Layer 3 of a small transformer language model trained on English Wikipedia (8 layers, counted from 0, width 64).
A neuron adds its activation times its output weights to the MLP's output. To switch it off is to set its activation to zero at one token and run the rest of the model.

Output weights of the MLP neurons that the questions are about. A number n stands for (n - 128) times 0.0083.
n7: 109, 165, 66, 95, 136, 147, 126, 103, 202, 93, 136, 131, 118, 168, 184, 140, 170, 138, 75, 31, 152, 136, 127, 103, 204, 101, 139, 162, 193, 212, 92, 89, 105, 111, 86, 84, 159, 174, 104, 119, 130, 144, 150, 123, 125, 143, 125, 121, 135, 136, 138, 154, 101, 152, 98, 109, 125, 121, 107, 89, 158, 80, 145, 102
n8: 138, 171, 89, 100, 181, 153, 216, 113, 118, 59, 164, 115, 124, 161, 151, 178, 132, 131, 120, 147, 91, 89, 111, 101, 181, 109, 164, 126, 130, 114, 112, 131, 198, 203, 162, 123, 89, 99, 114, 148, 143, 128, 125, 89, 118, 108, 93, 151, 93, 65, 85, 133, 116, 144, 140, 149, 121, 106, 139, 113, 141, 123, 112, 88
n13: 159, 111, 171, 145, 92, 132, 86, 180, 120, 146, 128, 163, 142, 148, 140, 127, 90, 129, 125, 102, 120, 126, 116, 103, 113, 118, 115, 120, 123, 116, 88, 157, 146, 156, 149, 148, 56, 106, 139, 127, 164, 106, 156, 132, 141, 148, 128, 76, 145, 164, 103, 178, 89, 119, 157, 108, 148, 112, 150, 176, 66, 122, 93, 157
n33: 164, 116, 91, 170, 91, 132, 96, 161, 124, 146, 151, 132, 202, 145, 118, 120, 91, 196, 131, 97, 102, 104, 100, 116, 80, 142, 150, 120, 103, 188, 153, 138, 76, 110, 116, 101, 104, 146, 140, 165, 128, 124, 115, 114, 104, 6, 154, 170, 170, 174, 152, 142, 154, 147, 124, 55, 124, 149, 55, 138, 113, 167, 138, 151
n68: 176, 115, 96, 93, 188, 89, 149, 146, 84, 129, 120, 138, 121, 121, 129, 107, 138, 104, 113, 125, 140, 182, 149, 95, 156, 169, 96, 98, 110, 124, 185, 106, 76, 153, 55, 160, 159, 148, 139, 80, 114, 137, 132, 109, 181, 106, 123, 89, 157, 65, 76, 125, 128, 149, 142, 109, 147, 144, 165, 115, 156, 114, 168, 135
n82: 106, 125, 133, 179, 133, 129, 110, 194, 88, 101, 71, 114, 96, 126, 134, 153, 100, 169, 141, 144, 175, 140, 152, 152, 109, 115, 152, 144, 163, 117, 185, 155, 105, 176, 26, 105, 101, 48, 184, 43, 117, 141, 127, 141, 114, 140, 159, 180, 122, 193, 167, 121, 73, 103, 110, 121, 142, 146, 59, 97, 129, 121, 119, 159
n150: 120, 93, 80, 142, 164, 137, 188, 105, 134, 95, 153, 118, 126, 159, 130, 79, 136, 143, 128, 164, 80, 84, 156, 156, 126, 114, 159, 107, 190, 131, 104, 90, 175, 122, 163, 151, 139, 78, 122, 191, 153, 104, 121, 96, 143, 166, 114, 113, 131, 69, 140, 131, 84, 176, 160, 133, 121, 63, 149, 146, 144, 116, 93, 133
n154: 116, 148, 149, 106, 169, 126, 165, 149, 122, 80, 124, 130, 35, 137, 91, 176, 217, 114, 162, 191, 133, 181, 184, 148, 77, 101, 145, 106, 93, 37, 113, 51, 122, 112, 136, 179, 94, 104, 121, 104, 82, 186, 126, 39, 83, 230, 109, 134, 159, 133, 112, 158, 118, 154, 179, 136, 117, 103, 114, 182, 98, 157, 132, 94
n155: 138, 61, 133, 103, 114, 169, 74, 75, 106, 173, 125, 160, 227, 121, 75, 156, 153, 93, 131, 161, 155, 91, 120, 107, 97, 194, 138, 126, 91, 216, 111, 126, 109, 127, 88, 64, 181, 177, 160, 98, 52, 159, 158, 114, 196, 104, 140, 58, 158, 143, 162, 115, 117, 132, 134, 95, 59, 115, 168, 113, 125, 123, 176, 165
n158: 139, 85, 125, 136, 166, 176, 175, 110, 143, 83, 109, 97, 108, 111, 150, 85, 189, 152, 168, 117, 98, 111, 82, 161, 175, 196, 93, 31, 130, 61, 219, 170, 196, 125, 147, 130, 103, 43, 104, 205, 132, 133, 130, 54, 105, 144, 110, 109, 138, 85, 183, 132, 93, 181, 166, 150, 90, 146, 88, 118, 143, 75, 99, 188
n166: 133, 76, 122, 97, 193, 114, 129, 123, 186, 125, 115, 123, 66, 116, 168, 120, 154, 153, 156, 168, 142, 144, 105, 121, 110, 79, 142, 113, 111, 71, 135, 108, 104, 104, 100, 180, 142, 151, 149, 92, 121, 86, 112, 157, 123, 130, 121, 183, 110, 134, 72, 166, 223, 191, 125, 178, 101, 117, 70, 85, 126, 176, 128, 145
n182: 118, 105, 77, 109, 122, 155, 137, 155, 118, 122, 87, 142, 106, 140, 88, 153, 140, 144, 124, 179, 127, 107, 136, 113, 100, 176, 164, 100, 140, 158, 118, 145, 73, 127, 159, 144, 88, 126, 151, 149, 125, 112, 103, 83, 132, 190, 149, 111, 178, 175, 143, 157, 52, 100, 161, 154, 109, 177, 130, 55, 154, 127, 71, 98
n195: 108, 103, 77, 138, 138, 73, 194, 104, 99, 83, 125, 125, 121, 150, 134, 89, 137, 131, 146, 155, 109, 122, 172, 152, 169, 128, 125, 169, 160, 124, 170, 54, 108, 184, 124, 145, 144, 95, 110, 156, 150, 125, 108, 82, 152, 180, 143, 158, 178, 101, 175, 128, 115, 102, 174, 80, 137, 93, 76, 69, 122, 150, 97, 158
n208: 139, 149, 108, 155, 127, 177, 135, 151, 123, 121, 99, 160, 119, 118, 84, 118, 103, 157, 127, 134, 144, 90, 116, 130, 101, 96, 124, 99, 113, 97, 121, 129, 128, 157, 153, 136, 100, 144, 147, 175, 133, 105, 93, 135, 202, 177, 104, 132, 92, 119, 161, 134, 121, 155, 96, 144, 104, 107, 157, 140, 144, 97, 98, 142
n230: 92, 164, 129, 99, 135, 150, 119, 160, 139, 129, 117, 201, 142, 131, 162, 126, 122, 128, 118, 121, 153, 126, 116, 124, 120, 107, 134, 167, 141, 171, 133, 117, 82, 72, 121, 138, 145, 199, 137, 82, 132, 137, 103, 76, 142, 139, 141, 136, 137, 153, 148, 97, 105, 37, 104, 105, 125, 129, 133, 90, 125, 133, 165, 122
n248: 174, 87, 46, 136, 108, 119, 205, 170, 102, 164, 133, 129, 158, 159, 145, 98, 133, 171, 135, 131, 85, 118, 122, 167, 152, 135, 95, 129, 140, 168, 165, 80, 133, 175, 139, 142, 105, 57, 89, 187, 215, 147, 93, 65, 179, 143, 153, 78, 110, 77, 95, 127, 59, 171, 145, 129, 107, 111, 121, 147, 133, 133, 70, 104

Each question names a token from some text and the token that comes next. It shows the activations a of the neurons there, in the order above. A number n stands for (n - 128) times 0.012.

Then comes g, the gradient of the next token's log-probability with respect to the MLP's output, scaled to length 1. A neuron's effect is roughly proportional to its activation times (output weights . g). A number n stands for (n - 128) times 0.0035.

",", then " among"
a: 114, 114, 119, 114, 114, 136, 120, 128, 114, 125, 145, 114, 118, 114, 119, 126
g: 104, 74, 107, 138, 138, 53, 149, 154, 175, 242, 117, 134, 109, 147, 114, 96, 127, 62, 188, 184, 124, 96, 125, 200, 93, 104, 128, 106, 127, 83, 117, 155, 83, 161, 140, 123, 84, 143, 178, 146, 124, 169, 52, 113, 96, 144, 150, 179, 113, 96, 112, 140, 161, 109, 111, 119, 136, 161, 178, 101, 118, 142, 155, 83
Switching off which neuron hurts the next token most? n7

"-A", then "f"
a: 121, 173, 119, 119, 116, 122, 118, 160, 114, 135, 127, 118, 146, 114, 116, 115
g: 100, 102, 133, 80, 138, 98, 98, 167, 191, 108, 183, 172, 153, 140, 143, 95, 137, 87, 115, 171, 114, 132, 142, 113, 133, 216, 156, 184, 145, 139, 165, 216, 90, 149, 90, 187, 109, 80, 79, 88, 45, 98, 122, 103, 108, 106, 154, 94, 110, 119, 170, 106, 107, 159, 149, 93, 136, 130, 164, 121, 66, 163, 108, 125
Switching off which neuron hurts the next token most? n208

" the", then " German"
a: 117, 115, 115, 115, 121, 114, 114, 116, 114, 116, 116, 114, 114, 114, 114, 130
g: 137, 128, 149, 67, 169, 113, 70, 149, 110, 115, 116, 147, 171, 123, 107, 108, 119, 82, 95, 139, 189, 83, 155, 194, 201, 105, 141, 108, 141, 68, 88, 146, 100, 147, 127, 135, 90, 128, 111, 123, 94, 65, 173, 129, 84, 217, 92, 103, 123, 130, 92, 131, 106, 145, 98, 115, 170, 230, 169, 139, 171, 132, 151, 144
Which two neurons, each switched off alone, lower its probability most, in order? n33, n195

" career", then "==\n"
a: 249, 116, 120, 124, 115, 137, 118, 115, 114, 151, 116, 115, 170, 230, 114, 147
g: 119, 119, 131, 59, 118, 50, 118, 189, 90, 131, 77, 124, 122, 108, 187, 177, 91, 114, 174, 66, 161, 127, 78, 145, 174, 144, 107, 116, 108, 118, 105, 93, 125, 150, 104, 124, 149, 159, 99, 67, 191, 141, 162, 134, 122, 135, 96, 155, 138, 110, 89, 238, 146, 99, 135, 136, 199, 143, 152, 96, 129, 157, 99, 173
Switching off which neuron hurts the next token most? n7

" with", then " a"
a: 123, 119, 117, 125, 114, 166, 116, 131, 115, 116, 117, 114, 114, 116, 153, 128
g: 131, 77, 125, 39, 134, 27, 81, 174, 154, 68, 158, 169, 131, 128, 189, 100, 142, 176, 125, 139, 104, 101, 145, 124, 101, 179, 162, 152, 103, 145, 153, 109, 112, 104, 104, 150, 130, 58, 137, 94, 165, 196, 142, 148, 85, 102, 128, 156, 124, 115, 176, 154, 81, 109, 168, 180, 122, 132, 145, 147, 133, 152, 61, 139
Which two neurons, each switched off alone, lower its probability most, in order? n82, n208

"\n\n", then "P"
a: 125, 115, 124, 122, 117, 131, 119, 116, 131, 114, 117, 118, 174, 114, 148, 174
g: 75, 150, 158, 102, 106, 168, 115, 149, 132, 117, 72, 67, 236, 148, 144, 187, 43, 119, 94, 76, 83, 141, 162, 134, 100, 141, 75, 102, 145, 191, 144, 139, 148, 120, 121, 160, 109, 122, 123, 131, 162, 142, 156, 91, 111, 190, 127, 114, 135, 114, 115, 71, 140, 194, 143, 88, 102, 142, 189, 93, 105, 117, 162, 141
Which neuron, switched off, raises the next token's probability most? n195

" Par", then "man"
a: 126, 159, 120, 120, 119, 137, 115, 193, 114, 146, 127, 115, 114, 115, 116, 117
g: 116, 87, 68, 86, 120, 99, 186, 116, 165, 99, 135, 115, 149, 93, 133, 90, 157, 130, 65, 137, 49, 130, 85, 147, 204, 112, 125, 155, 132, 111, 121, 94, 121, 170, 122, 187, 176, 133, 114, 222, 203, 104, 113, 58, 147, 115, 97, 122, 142, 124, 176, 109, 80, 183, 148, 107, 130, 113, 161, 139, 144, 180, 123, 121
Which two neurons, each switched off alone, lower its probability most, in order? n8, n158

"29", then " matches"
a: 115, 119, 124, 126, 133, 124, 116, 139, 114, 116, 119, 114, 114, 115, 120, 135
g: 177, 170, 109, 163, 148, 73, 163, 191, 142, 87, 81, 122, 90, 168, 150, 171, 119, 176, 169, 68, 109, 186, 178, 105, 120, 167, 129, 118, 95, 86, 123, 132, 83, 100, 190, 148, 157, 149, 155, 130, 142, 75, 90, 144, 150, 56, 105, 140, 90, 130, 137, 100, 197, 57, 95, 121, 114, 125, 129, 164, 131, 131, 97, 73
Switching off which neuron hurts the next token most? n155

" ", then "2"
a: 126, 115, 118, 121, 131, 119, 127, 129, 115, 117, 115, 122, 121, 120, 115, 122
g: 157, 164, 129, 132, 73, 155, 97, 151, 78, 80, 152, 127, 200, 53, 115, 200, 121, 136, 111, 70, 117, 121, 98, 146, 130, 168, 110, 98, 82, 116, 62, 140, 149, 128, 159, 157, 132, 172, 148, 120, 137, 122, 130, 137, 122, 141, 121, 116, 86, 149, 121, 170, 176, 109, 123, 149, 99, 195, 105, 127, 147, 87, 227, 40
Switching off which neuron hurts the next token most? n195

",", then " Mayor"
a: 114, 117, 130, 121, 114, 141, 118, 119, 115, 133, 150, 129, 118, 114, 119, 195
g: 130, 127, 110, 140, 153, 135, 103, 137, 93, 177, 103, 184, 162, 124, 104, 171, 131, 118, 117, 121, 58, 187, 184, 87, 210, 164, 143, 107, 182, 155, 136, 88, 148, 130, 93, 131, 118, 135, 172, 166, 80, 89, 126, 193, 163, 136, 121, 135, 141, 108, 92, 87, 58, 148, 144, 85, 57, 141, 148, 139, 41, 97, 135, 94
Which neuron, switched off, raises the next token's probability most? n166

"g", then "isan"
a: 121, 133, 121, 123, 119, 143, 115, 169, 114, 144, 126, 116, 114, 115, 120, 114
g: 170, 139, 112, 97, 114, 126, 166, 154, 167, 53, 120, 109, 198, 110, 101, 98, 157, 93, 98, 93, 94, 125, 112, 146, 167, 109, 148, 115, 32, 140, 171, 171, 111, 182, 98, 111, 95, 170, 162, 113, 133, 103, 123, 58, 153, 112, 216, 122, 129, 158, 59, 145, 197, 168, 108, 97, 160, 141, 166, 118, 132, 122, 100, 127
Switching off which neuron hurts the next token most? n150

" and", then " to"
a: 125, 122, 127, 114, 114, 115, 114, 129, 116, 116, 115, 114, 117, 116, 119, 123
g: 154, 79, 124, 140, 91, 105, 69, 125, 131, 132, 167, 169, 133, 218, 140, 62, 215, 169, 101, 167, 103, 118, 129, 109, 161, 132, 121, 133, 106, 84, 95, 100, 114, 67, 147, 140, 85, 115, 129, 175, 144, 105, 83, 164, 74, 130, 132, 190, 157, 123, 148, 75, 106, 131, 172, 149, 63, 163, 196, 89, 131, 156, 115, 143
Which two neurons, each switched off alone, lower its probability most, in order? n82, n68

" manager", then " of"
a: 114, 115, 118, 170, 122, 146, 124, 126, 114, 114, 116, 119, 117, 128, 116, 114
g: 150, 159, 110, 77, 123, 178, 93, 128, 167, 124, 87, 74, 172, 114, 102, 83, 150, 50, 103, 101, 108, 138, 157, 239, 178, 133, 157, 128, 147, 100, 156, 117, 139, 170, 120, 144, 152, 127, 123, 99, 122, 80, 189, 72, 118, 149, 182, 127, 97, 86, 140, 126, 78, 84, 181, 105, 175, 155, 166, 137, 77, 132, 143, 95
Switching off which neuron hurts the next token most? n166

" Outside", then " the"
a: 122, 114, 118, 118, 115, 125, 115, 114, 116, 120, 125, 114, 114, 114, 116, 138
g: 145, 102, 133, 143, 208, 95, 138, 105, 177, 215, 177, 104, 81, 124, 164, 125, 129, 161, 108, 167, 131, 143, 123, 173, 79, 100, 166, 133, 125, 114, 172, 102, 77, 110, 125, 141, 15, 101, 108, 134, 121, 149, 109, 123, 139, 140, 67, 76, 168, 103, 95, 216, 73, 120, 125, 161, 130, 122, 129, 153, 111, 139, 93, 159
Which neuron, switched off, raises the next token's probability most? n154

" and", then " layout"
a: 120, 114, 119, 116, 114, 128, 124, 114, 114, 114, 114, 119, 148, 139, 114, 145
g: 160, 200, 118, 97, 44, 104, 177, 99, 128, 125, 107, 111, 127, 97, 160, 113, 146, 158, 136, 97, 163, 87, 153, 120, 79, 167, 117, 208, 123, 162, 89, 125, 98, 106, 95, 88, 169, 108, 129, 67, 149, 132, 162, 151, 154, 164, 203, 87, 99, 119, 125, 127, 199, 124, 179, 154, 117, 84, 64, 176, 155, 93, 102, 116
Which two neurons, each switched off alone, lower its probability most, in order? n158, n8

" until", then " later"
a: 116, 124, 119, 127, 117, 115, 117, 116, 116, 114, 116, 115, 114, 115, 140, 141
g: 195, 104, 82, 190, 83, 117, 136, 128, 129, 54, 125, 121, 101, 113, 123, 160, 164, 172, 114, 70, 108, 154, 147, 92, 113, 132, 107, 136, 115, 108, 122, 161, 227, 120, 163, 99, 130, 168, 152, 52, 141, 150, 133, 128, 135, 58, 81, 175, 77, 109, 135, 155, 155, 149, 192, 129, 152, 106, 48, 152, 150, 103, 153, 138
Which two neurons, each switched off alone, lower its probability most, in order? n182, n155

" and", then " on"
a: 121, 114, 117, 117, 114, 127, 120, 137, 114, 114, 115, 116, 114, 114, 129, 120
g: 142, 76, 92, 117, 117, 47, 174, 117, 195, 110, 135, 181, 83, 106, 113, 99, 188, 123, 175, 156, 125, 38, 104, 93, 113, 130, 129, 123, 123, 77, 124, 145, 128, 150, 178, 172, 101, 136, 150, 124, 126, 185, 146, 117, 129, 138, 140, 233, 79, 85, 136, 100, 192, 90, 141, 168, 125, 129, 170, 110, 108, 105, 133, 100
Switching off which neuron hurts the next token most? n155

" ", then "5"
a: 117, 114, 121, 119, 122, 134, 116, 121, 114, 122, 114, 118, 125, 123, 115, 134
g: 114, 107, 33, 179, 123, 163, 130, 161, 137, 102, 164, 139, 127, 89, 116, 182, 121, 81, 121, 104, 96, 140, 163, 85, 143, 146, 121, 97, 152, 130, 69, 96, 132, 151, 176, 119, 150, 61, 130, 152, 94, 79, 142, 156, 184, 174, 149, 101, 158, 125, 83, 210, 147, 139, 153, 116, 33, 161, 114, 106, 92, 127, 176, 171
Switching off which neuron hurts the next token most? n230

" |", then " "
a: 121, 117, 114, 118, 157, 126, 115, 116, 116, 121, 117, 114, 123, 116, 116, 145
g: 152, 135, 150, 234, 82, 109, 164, 109, 152, 144, 171, 91, 174, 172, 106, 121, 160, 141, 118, 151, 146, 128, 105, 56, 60, 45, 144, 163, 139, 108, 146, 191, 124, 109, 156, 130, 82, 147, 123, 114, 134, 115, 94, 65, 100, 114, 106, 142, 120, 147, 230, 103, 152, 87, 99, 163, 149, 99, 120, 164, 95, 125, 118, 100
Which neuron, switched off, raises the next token's probability most? n68

" win", then " against"
a: 115, 114, 126, 146, 117, 145, 141, 154, 118, 114, 122, 114, 114, 122, 116, 115
g: 168, 89, 93, 120, 113, 149, 118, 155, 134, 160, 149, 139, 94, 174, 121, 220, 123, 197, 85, 72, 122, 170, 97, 81, 93, 142, 88, 97, 133, 121, 174, 126, 106, 44, 121, 170, 126, 176, 101, 163, 76, 144, 123, 202, 126, 128, 147, 99, 103, 134, 168, 116, 141, 124, 92, 86, 46, 142, 160, 133, 94, 156, 164, 165
Switching off which neuron hurts the next token most? n33

" around", then " Cent"
a: 117, 117, 116, 116, 118, 132, 120, 117, 123, 114, 114, 115, 115, 125, 114, 139
g: 138, 116, 116, 155, 172, 191, 147, 78, 50, 98, 108, 158, 171, 145, 95, 120, 121, 155, 152, 110, 85, 122, 188, 95, 187, 133, 100, 17, 119, 144, 84, 121, 148, 133, 125, 119, 125, 70, 135, 165, 137, 89, 151, 178, 157, 188, 130, 188, 133, 80, 102, 85, 118, 173, 115, 85, 83, 138, 109, 136, 172, 164, 127, 146
Switching off which neuron hurts the next token most? n230

" Olympic", then " Park"
a: 114, 141, 119, 115, 123, 171, 116, 153, 114, 150, 122, 124, 142, 131, 119, 114
g: 79, 85, 120, 106, 140, 214, 130, 39, 55, 101, 137, 114, 151, 124, 89, 109, 154, 165, 125, 88, 111, 121, 178, 80, 149, 136, 124, 167, 148, 193, 152, 111, 139, 112, 123, 191, 132, 100, 97, 138, 145, 195, 149, 110, 165, 91, 132, 168, 106, 57, 122, 118, 106, 212, 163, 171, 97, 96, 119, 106, 109, 137, 158, 134
Switching off which neuron hurts the next token most? n158

"head", then "quarters"
a: 124, 125, 114, 115, 115, 120, 142, 124, 116, 120, 123, 114, 118, 116, 125, 116
g: 85, 144, 89, 145, 192, 114, 148, 132, 128, 99, 96, 129, 191, 107, 85, 68, 190, 180, 170, 88, 87, 147, 115, 182, 118, 89, 139, 129, 115, 155, 149, 136, 81, 125, 158, 124, 127, 66, 107, 192, 124, 165, 172, 44, 124, 134, 72, 156, 147, 175, 126, 121, 111, 117, 85, 124, 161, 144, 208, 132, 63, 129, 122, 116
Switching off which neuron hurts the next token most? n150

" area", then " were"
a: 114, 137, 119, 122, 120, 171, 132, 136, 115, 151, 121, 126, 114, 134, 121, 114
g: 116, 216, 176, 158, 153, 144, 131, 78, 140, 112, 136, 125, 133, 129, 90, 82, 157, 136, 181, 144, 145, 118, 156, 96, 102, 63, 194, 132, 132, 117, 195, 189, 162, 78, 121, 35, 101, 148, 114, 157, 97, 85, 186, 65, 133, 99, 115, 115, 149, 94, 131, 97, 115, 110, 70, 133, 98, 143, 171, 162, 172, 125, 103, 135
Which neuron, switched off, raises the next token's probability most? n82

" St", then "."
a: 123, 118, 121, 121, 114, 126, 116, 130, 117, 128, 126, 115, 118, 114, 121, 146
g: 87, 106, 125, 136, 67, 137, 109, 180, 114, 143, 182, 170, 138, 97, 88, 105, 207, 122, 201, 156, 137, 149, 53, 99, 163, 63, 113, 122, 154, 92, 70, 126, 122, 140, 190, 115, 112, 128, 178, 171, 132, 165, 87, 119, 76, 177, 148, 172, 178, 114, 136, 172, 155, 94, 96, 115, 127, 140, 129, 71, 123, 120, 77, 106
Which two neurons, each switched off alone, lower its probability most, in order? n68, n155

" news", then " channel"
a: 116, 116, 118, 132, 118, 170, 127, 140, 124, 125, 125, 118, 123, 138, 114, 114
g: 145, 153, 172, 120, 88, 146, 159, 134, 75, 141, 107, 104, 143, 148, 194, 162, 67, 140, 161, 87, 169, 134, 119, 93, 125, 129, 193, 57, 88, 119, 162, 93, 70, 135, 116, 99, 177, 185, 172, 148, 113, 101, 91, 201, 130, 125, 120, 98, 122, 141, 116, 108, 158, 181, 121, 146, 31, 74, 93, 115, 170, 112, 134, 160
Which neuron, switched off, raises the next token's probability most? n154

" (", then "head"
a: 125, 125, 115, 123, 117, 134, 116, 123, 114, 114, 116, 114, 120, 119, 167, 120
g: 117, 97, 114, 108, 190, 95, 122, 157, 133, 133, 124, 158, 142, 145, 168, 56, 164, 111, 133, 147, 173, 149, 127, 164, 127, 167, 159, 215, 141, 155, 169, 191, 130, 144, 102, 149, 146, 122, 55, 147, 97, 108, 88, 113, 102, 107, 85, 89, 91, 54, 141, 117, 130, 88, 157, 95, 85, 92, 164, 173, 35, 156, 171, 108
Which two neurons, each switched off alone, lower its probability most, in order? n230, n182

" Pl", then "aw"
a: 126, 155, 114, 117, 118, 154, 138, 168, 116, 136, 127, 114, 131, 114, 119, 125
g: 154, 84, 121, 176, 132, 143, 152, 104, 88, 119, 99, 170, 106, 128, 145, 126, 117, 142, 81, 123, 91, 119, 118, 153, 77, 152, 117, 102, 175, 167, 143, 132, 104, 128, 97, 109, 86, 118, 61, 147, 180, 186, 208, 141, 170, 134, 63, 115, 122, 192, 82, 181, 149, 137, 169, 68, 86, 124, 120, 185, 67, 107, 101, 199
Which neuron, switched off, raises the next token's probability most? n13

" station", then "\n"
a: 114, 114, 118, 114, 115, 164, 116, 120, 117, 134, 120, 121, 114, 125, 122, 132
g: 33, 190, 67, 118, 78, 98, 141, 141, 161, 118, 129, 124, 136, 137, 118, 160, 89, 185, 106, 117, 126, 141, 79, 133, 185, 132, 127, 138, 162, 85, 122, 106, 127, 144, 86, 107, 135, 214, 161, 88, 54, 177, 142, 203, 157, 133, 92, 148, 145, 139, 139, 164, 112, 70, 142, 78, 98, 153, 168, 92, 164, 150, 103, 125
Which two neurons, each switched off alone, lower its probability most, in order? n82, n150

" SS", then "V"
a: 118, 139, 115, 114, 117, 154, 144, 145, 114, 115, 121, 116, 116, 114, 116, 114
g: 111, 135, 151, 141, 102, 163, 161, 170, 161, 86, 142, 177, 250, 196, 127, 83, 182, 131, 133, 129, 99, 137, 102, 104, 88, 83, 52, 120, 147, 182, 167, 111, 164, 147, 111, 141, 166, 93, 120, 89, 101, 97, 132, 129, 141, 116, 112, 73, 114, 92, 174, 129, 126, 168, 133, 116, 155, 53, 76, 82, 121, 115, 122, 159
Which two neurons, each switched off alone, lower its probability most, in order? n150, n182

" ", then " |\n"
a: 124, 116, 124, 120, 163, 127, 118, 141, 115, 120, 116, 116, 119, 115, 114, 131
g: 100, 67, 47, 108, 146, 97, 207, 114, 85, 72, 136, 192, 108, 96, 98, 111, 94, 193, 137, 129, 113, 117, 153, 167, 161, 142, 71, 79, 169, 121, 176, 106, 120, 167, 159, 138, 125, 132, 125, 138, 109, 193, 107, 99, 184, 26, 159, 132, 152, 117, 124, 117, 126, 193, 133, 162, 106, 139, 156, 143, 120, 138, 111, 128
Switching off which neuron hurts the next token most? n68

" day", then ","
a: 119, 120, 119, 114, 114, 149, 116, 118, 116, 135, 122, 115, 115, 119, 128, 197
g: 90, 137, 190, 189, 110, 135, 128, 170, 55, 128, 133, 172, 95, 112, 131, 155, 96, 172, 133, 157, 126, 125, 124, 46, 124, 139, 116, 119, 142, 149, 77, 110, 167, 162, 119, 112, 123, 144, 97, 136, 158, 179, 116, 152, 127, 186, 90, 80, 162, 169, 119, 147, 197, 89, 86, 83, 114, 122, 138, 85, 158, 49, 57, 182
Switching off which neuron hurts the next token most? n82

"ak", then "arta"
a: 123, 144, 114, 114, 118, 147, 145, 131, 118, 115, 125, 114, 125, 115, 117, 115
g: 44, 120, 109, 131, 101, 179, 167, 85, 141, 53, 110, 116, 119, 135, 68, 139, 115, 95, 123, 107, 100, 131, 125, 80, 159, 133, 151, 133, 144, 185, 143, 135, 134, 182, 192, 158, 101, 140, 143, 76, 113, 174, 175, 94, 161, 178, 146, 151, 64, 106, 114, 113, 161, 146, 96, 160, 68, 187, 178, 79, 192, 120, 103, 112
Which two neurons, each switched off alone, lower its probability most, in order? n8, n33

" ", then "1"
a: 124, 116, 115, 120, 119, 125, 140, 115, 127, 119, 114, 114, 114, 115, 114, 124
g: 143, 157, 76, 156, 89, 138, 103, 206, 139, 87, 143, 102, 146, 52, 92, 207, 107, 67, 81, 74, 112, 99, 111, 162, 113, 120, 106, 120, 124, 118, 58, 146, 172, 135, 126, 160, 152, 161, 123, 132, 138, 102, 135, 113, 132, 154, 128, 46, 147, 164, 133, 222, 169, 111, 126, 126, 146, 152, 126, 124, 167, 114, 200, 101
Switching off which neuron hurts the next token most? n195

" of", then " MS"
a: 121, 116, 118, 117, 121, 160, 124, 114, 118, 114, 114, 115, 114, 134, 118, 114
g: 101, 179, 185, 64, 130, 146, 97, 94, 84, 148, 140, 75, 179, 159, 136, 146, 115, 97, 163, 83, 186, 81, 122, 93, 129, 128, 51, 114, 107, 119, 107, 110, 157, 140, 85, 148, 114, 174, 164, 96, 177, 101, 99, 180, 148, 214, 94, 160, 138, 131, 120, 122, 150, 174, 111, 61, 152, 110, 130, 78, 197, 141, 112, 147
Which two neurons, each switched off alone, lower its probability most, in order? n248, n158

" manager", then " from"
a: 114, 117, 134, 145, 123, 141, 162, 139, 114, 114, 123, 117, 116, 137, 115, 114
g: 112, 97, 92, 171, 83, 100, 132, 131, 136, 129, 193, 177, 100, 75, 117, 146, 82, 103, 155, 143, 169, 112, 88, 134, 116, 84, 152, 100, 149, 102, 104, 105, 125, 101, 144, 144, 107, 137, 181, 160, 105, 116, 94, 186, 105, 98, 55, 131, 130, 171, 100, 119, 182, 164, 92, 232, 153, 173, 70, 110, 208, 127, 166, 116
Which neuron, switched off, raises the next token's probability most? n150

"|", then " St"
a: 125, 119, 116, 117, 140, 117, 175, 118, 144, 114, 118, 123, 143, 116, 114, 225
g: 151, 113, 132, 115, 177, 134, 126, 135, 83, 70, 125, 114, 72, 35, 139, 110, 102, 157, 194, 69, 161, 125, 172, 125, 121, 216, 133, 130, 166, 143, 124, 150, 138, 123, 92, 105, 61, 86, 128, 169, 180, 117, 130, 164, 144, 95, 98, 120, 128, 125, 95, 156, 179, 191, 85, 118, 83, 153, 136, 196, 120, 159, 77, 120
Which two neurons, each switched off alone, lower its probability most, in order? n248, n230

" in", then " April"
a: 119, 114, 116, 117, 116, 127, 146, 114, 118, 116, 114, 114, 117, 126, 114, 128
g: 108, 107, 114, 137, 45, 149, 109, 110, 128, 138, 116, 130, 118, 175, 107, 213, 181, 138, 145, 138, 99, 115, 89, 64, 171, 118, 142, 123, 147, 101, 85, 140, 156, 153, 139, 82, 184, 131, 135, 182, 86, 153, 92, 163, 193, 175, 174, 107, 125, 153, 117, 114, 123, 42, 169, 82, 92, 72, 155, 68, 137, 116, 147, 173
Switching off which neuron hurts the next token most? n166

" Airport", then ";"
a: 117, 135, 115, 127, 114, 132, 166, 129, 115, 126, 124, 118, 114, 119, 114, 115
g: 105, 203, 128, 103, 85, 171, 163, 138, 156, 105, 145, 142, 95, 70, 108, 125, 115, 145, 136, 146, 66, 101, 81, 122, 190, 122, 80, 144, 129, 215, 105, 147, 185, 176, 169, 101, 196, 108, 145, 68, 136, 156, 163, 108, 104, 151, 127, 120, 39, 169, 140, 139, 145, 76, 124, 120, 88, 79, 162, 122, 144, 99, 102, 145
Switching off which neuron hurts the next token most? n68

" the", then " northwestern"
a: 119, 114, 117, 114, 116, 114, 121, 115, 114, 114, 114, 114, 116, 114, 116, 148
g: 148, 139, 179, 179, 129, 178, 151, 134, 126, 179, 134, 111, 69, 104, 62, 147, 102, 102, 105, 144, 130, 113, 145, 107, 185, 160, 124, 127, 131, 143, 110, 92, 114, 148, 102, 166, 153, 119, 105, 151, 61, 155, 99, 110, 92, 177, 129, 120, 50, 73, 118, 223, 66, 104, 181, 168, 82, 84, 148, 142, 165, 123, 96, 182
Switching off which neuron hurts the next token most? n33